Layer 10 of a small transformer language model trained on English Wikipedia (15 layers, counted from 0, width 64). Numbers have three digits each and are written without spaces.
A neuron adds its activation times its output weights to the MLP's output. To switch it off is to set its activation to zero at one token and run the rest of the model.
A neuron's activation on a vector x is SiLU(gate . x) times (in . x), where the dot is the dot product.

Input weights of the MLP neurons that the questions are about. A number n stands for (n - 500) times 0.00078.
n0 gate: 584696509705513173400703621276591203569606213162239297508586459255431639301396678629541473480390392386188562683460533616315397587436596678459658454699334510463584557681341358482548559580516389
n7 gate: 492603400777493367559311245430645455306285339393442530595379073254420265547618514277351271638637359520663628550546620561500487509542335581553430502661459458573623617402441672357431669332549369
n15 gate: 406788859490746502722404527487402182634560530199580642555520342593321482676430416412501563300879497388599526435459598898461453356588540580511564517543448407505705431644702504501628608479703639
n16 gate: 470244739560569361583225674579435597419632210367411636507288450343630733373385731796350512425127532750644602054736197315608350682356378531629358463542090435546210451538451379428288592807195671
n38 gate: 446589714636533803571523477605401626439598504438338520554487592661807819439683609486529718708197619608479525425564242542721624500576587305511582399729491243469732269474347096496520278543612277
n56 gate: 671653430557394440752389620208324131307314281414353642379407707511646704552530665696653517667786512479580372393403302223586538573427506615759801599558494573590383411373692511340477369240658168
n84 gate: 553503467302549595511358512422413277320562296392253372533392952560140501542439694348374424464668543502513518454347550339284461427445439588698398504424472462600686342272809422386497366587690567
n97 gate: 488610399578620687553770894411537225379625557408472504325529721269361818534338727442971792611253478401614680395409508597475107513584237049394287143339366335509743466677318331727582317408416454
n113 gate: 396361475563683401562335210304768508333574545547357596569519473614479438371601731497488657392061625554609555545688271549822557490408552316530369836248601480123436494405660468563463422412568315
n0 in: 485608831468515617574523509614333333481444384607750406814300665455477570438656462503754576517947398464638399246248464633450242365660588671599502401637330397553160415608682667408482504551307532
n7 in: 553744799536658663268444848470280521636391501306436679610495362335360478621599304523720579499466265588481490686603251534368544271477560687275602644793431485392591369368499633532774347608440475
n15 in: 683630311477581417628535425500544632320578607407319312359550594643341577393424577487517548755417321794503726390601352291334359426478859387655223550405442720672497454534468529325584511382493445
n16 in: 322369431296500657559439732535321618207026398799498360535621526653385453548658313670453389556753409466702562665595434628615412433766647362331392426249610240330773437539444277359518365509915351
n38 in: 605374426266755579745530902414574269358826289465316516583149755510533668807567356544485537669484649200452578387416288177754609578213767292366462351396637425626533557744613210756395459122407357
n56 in: 659636553584418474666342347741749370533422434358708376706242106472308540416881588680499510469677461465391459725207404615622791560765602564410303455558344351596340592774581412551589289305900459
n84 in: 530473406548675617675340809631647454746579503530558602410467538453569340346481477308740221514429584568465670505683501435741413356316555586510462387267345712500612595157565349773588660489600569
n97 in: 437349342574410137308601370596403727498519673834299367747417447387542506597689494717262417405394724443578430388683620401484643746522609510413688512739474619793500663550426479495610647467308391
n113 in: 365548636362370493463633630474487422687547411438698359526266668247773626690525554530432474580585337449152381218533447561478336486641713479594458139628492487777517442353486410712472359467331465

Output weights of the MLP neurons that the questions are about. A number n stands for (n - 500) times 0.00095.
n0: 550687525642580407502563343441277374413564412367393351603633576349471535510549533476568302385262328546390618453304430506327487539540617449657400460561418463464576627559423455442484364483585629
n7: 569339423605376292561540333408505543337579843575478379514400494566485497409588651418444606683426538539430590444451669395776548436422434552684504534398620399526222512542506383549227638446484529
n15: 404494427457443543654591610646480507630576294452452467614689482572497501524392600834502353447419516689592539397563419436421436496667520584390630710553441511532546552290691526529617747460540519
n16: 672537419416404511646463308458615444495655671367397692354449659608565595479467355444563413611465489487408706601574642567233499523297722655476477434450524485636463291298552412426588471511638504
n38: 532374575436484649764389966301612424396629465613303715718330367283416686669578594635619586722540457412474626513510446640362520653615555198603467548523499506653443676338239601618269573523687321
n56: 529334404544458377538506438466422624387573546543759377560309516526461564315315546501619369334658321454568431557485551462760499495432417509724138307519284536352530712538628425270365492608624407
n84: 474506547603427529587426537457254611470534590490689427377613446588635641362609507551435025509563467593255482478394298818495380419411473565277714407399575627618588602461443508595401575499453359
n97: 476479508601529621586506334590331619528440450482419573699443485427662536658501501508375271305509401664403437396586636379513732662518416769424480524560689598624312618325571591448533598739563313
n113: 495732413393552638525372349520334365500708717560358540636607658516292449453372364719580523493612439616528568520499506538516646462414573581667393610391402571695502423190538535466674463463489463

Each question names a token from some text and the token that comes next. It shows the vector x that enters the MLP there. A number n stands for (n - 500) times 0.0073.

Then comes g, the gradient of the next token's log-probability with respect to the MLP's output, scaled to length 1. A neuron's effect is roughly proportional to its activation times (output weights . g). A number n stands for (n - 500) times 0.0011.

" 49", then "2"
x: 371577588536446471365554613648581516574515277392504401583481509487456478611512411790446386368637476348597495466514516591231500407705587442690437456467472618292489439279436397449448445483255413
g: 195313339777612574443519684647596361555441544595568374476680261563632481625525519381433583652374552405421574569696540551411644401502428571498435632517478660495495473525541321594373619598585496
Switching off which neuron hurts the next token most? n113

"us,", then " also"
x: 482404580642463385460656477653382507516621482372372361365612517397436509476585595425319275421486320656411469593570459483348638408334589588391337492433349662442588657482470479435568383349573357
g: 344513634556696483395423440704427562334442499503544444487426330299751294440431467343393482800370402649671503532523491548596423653418425443573399630427342327404500633598298564467507510513436551
Switching off which neuron hurts the next token most? n15

"re", then " was"
x: 514577500453530469609497508671492336490456362479517655337551661484633587598422620298306293389561528547398460517413588387344260609494721466597562404488360408467475612393645556568550442490388528
g: 439299460525653524343673564647526590705600420589641616497346400260661359493397458459419505465440614459571670349728531497490550589562288505460332442456596510407576708353474610603316672553433440
Switching off which neuron hurts the next token most? n113

"'s", then " s"
x: 485439609637477450518578518531415412498485467359564340540621512338400576426541739385387026334491435506533515514561610459377715473513548495567340536475416673492576568424493520489469400371505286
g: 406526567579240429639688354423503653446505310589568644576515366568521596413512531399372421318676435706427490347559309528599345641702458565480366389448483590426569527407477571793524352604405493
Switching off which neuron hurts the next token most? n84

" family", then " Ha"
x: 469320471466394386529566523769515524621519401333428509545552610551632449425516662605345181349427589510639489482584588438431443461590533541515224433537385654622580602349464618544596354438481400
g: 755473500571658646472693369393486626574324442672464255557501430595486505584542540445629618372498548575348383326483483415508783572463461524433569436567420547501596497718365691355564486280505685
Which neuron, switched off, raises the next token's probability most? n84

" the", then " Cap"
x: 592437585666494424455621500543400488483576489394374300393712549431435567410587659493341261406467349639431470548611428502317660456368562575462326564469347663467563609490455404418562363312561411
g: 566484299651697634473522606584606429571452426780485485369577742483561482380537538571710470565578588529515582544721575403466528712568568341503533483351651666588436541670447536376734695406602487
Which neuron, switched off, raises the next token's probability most? n15

" Bar", then "rier"
x: 543454632641388454433518564387710542475397379478385514437502592462459514395372371485522390501592858347670573516424838505444439499576448420566260593429446469357677485388449640636537571353427437
g: 568448550361483433449608474377454546356455566421658395429785329521418470482518539618705696601305570560488506641556705464598271479139403486409457652452433474338363471536485568589486514462533699
Switching off which neuron hurts the next token most? n97

"atus", then " is"
x: 392289545554423420506720421668516526500543407434486499499454583494418497495506576478393143457487347621414522625502619393289608493478616497385253365354406578497622695355451517474589435403568368
g: 433484667536642524391401599600452517444542575395587498322322485425680316345477458290388504504399445596608489268522601576619383716454265622597449415468246508602440692520521543599291586568360575
Which two neurons, each switched off alone, lower its probability most, in order? n15, n84

" (G", then "erman"
x: 585361565566480421338589333512729541408557505470486279452530474447528429622485569407695416520677483427687400510650586527260555419419404461588491497473599420246502580430300530564382655454523379
g: 611571461450404619427387491444456680574302385516494350522231561553494547413374473598505564337643628518503591265563619617656293587493449332603684353446546454346576579363330388561731527555672462
Which two neurons, each switched off alone, lower its probability most, in order? n7, n56

"ma", then "a"
x: 514449533589766483563664464621571542533404273345631540543350433329387456373505585281437283415517525409540484716508661485460505606665459426416516466439585601324706572478432560492488632603664387
g: 653654628473392547669468450329627563439385381517535539698412623544503428563443356497598497581871395393358472469306536603283345238391527559528461593585515499415476542660398527455318504418406627
Switching off which neuron hurts the next token most? n15

"ard", then "ment"
x: 511363544622605526617578680608629398472581416591389646554449518382407396534396587392449215441497667377505681486415718331241413699434576402494504364477508544426603557337455575559402452552644587
g: 521604656355268598499376398525492640562576400484294457329512762445433351602480584484602489523680279615554663421421411386409304457374528464437581514576324380634581504516520516217479309500541403
Switching off which neuron hurts the next token most? n7

" 35", then " m"
x: 360431501497592482250534593535585373577478317517509402516570440662531498581548382688373329373614464278407460552333357627327501525637618575466361394384493584324570509170512409482560518540415409
g: 448547664474523508591307328384404574538461450566427656583497489650472449394671538302368390334433376616594518213543526540674670386484565532689505307603511759620601435341483693567396381502520521
Which neuron, switched off, raises the next token's probability most? n113

" an", then " act"
x: 567398558549549581501617427478431548511465495400516434510659444466463742365609640417293347328595359433602461509542380605331770503558466563584351595505465451517550488378397338489630332367445379
g: 312665677632586680411369592282427377515539528496552514675195677432494416369533483635551633427608328651528659412493373439444589720503362398321427308514557544523456424403473491525438418399404560
Which neuron, switched off, raises the next token's probability most? n38

"u", then "ok"
x: 609630512550492455585564423636719536572532468554429451231352509406481344473544367282490262532595584366527413553508582549594413633760713594534577502498377426346665493702380668473514592463514429
g: 481523410618455617628479447307673545596640517444331485553504373542578565558511456465465632478269376495604580838420396561286516505577384446562359481618468410410533186671526524253405388463362444
Which two neurons, each switched off alone, lower its probability most, in order? n7, n84

" e", then "che"
x: 555392564435480378611666536547635555520524383456551592367545642568425554496601596319339609454771612509663313678628443615376539398473716494490382346511498508549444608536510527516360373360421384
g: 550379390412497492410499299651467518607336427615570483524513510818549695549441358415423442454457502416574548430489638361507605386638622592734501399585602421211580550526316324734625536413378510
Which two neurons, each switched off alone, lower its probability most, in order? n38, n84

"en", then " from"
x: 384375580467493551435528319637423521503360371436344512570454529557584439371509369402396255171611500386587570639623391440415338481555569684435443405330366540516494445291512650526671538475567578
g: 639370441450624356529491499654545444560358526647690567446472474457495388583461473345408429533471597427435528489708543621704626463561453251536344476555625574517507669100584626665630543293576462
Switching off which neuron hurts the next token most? n38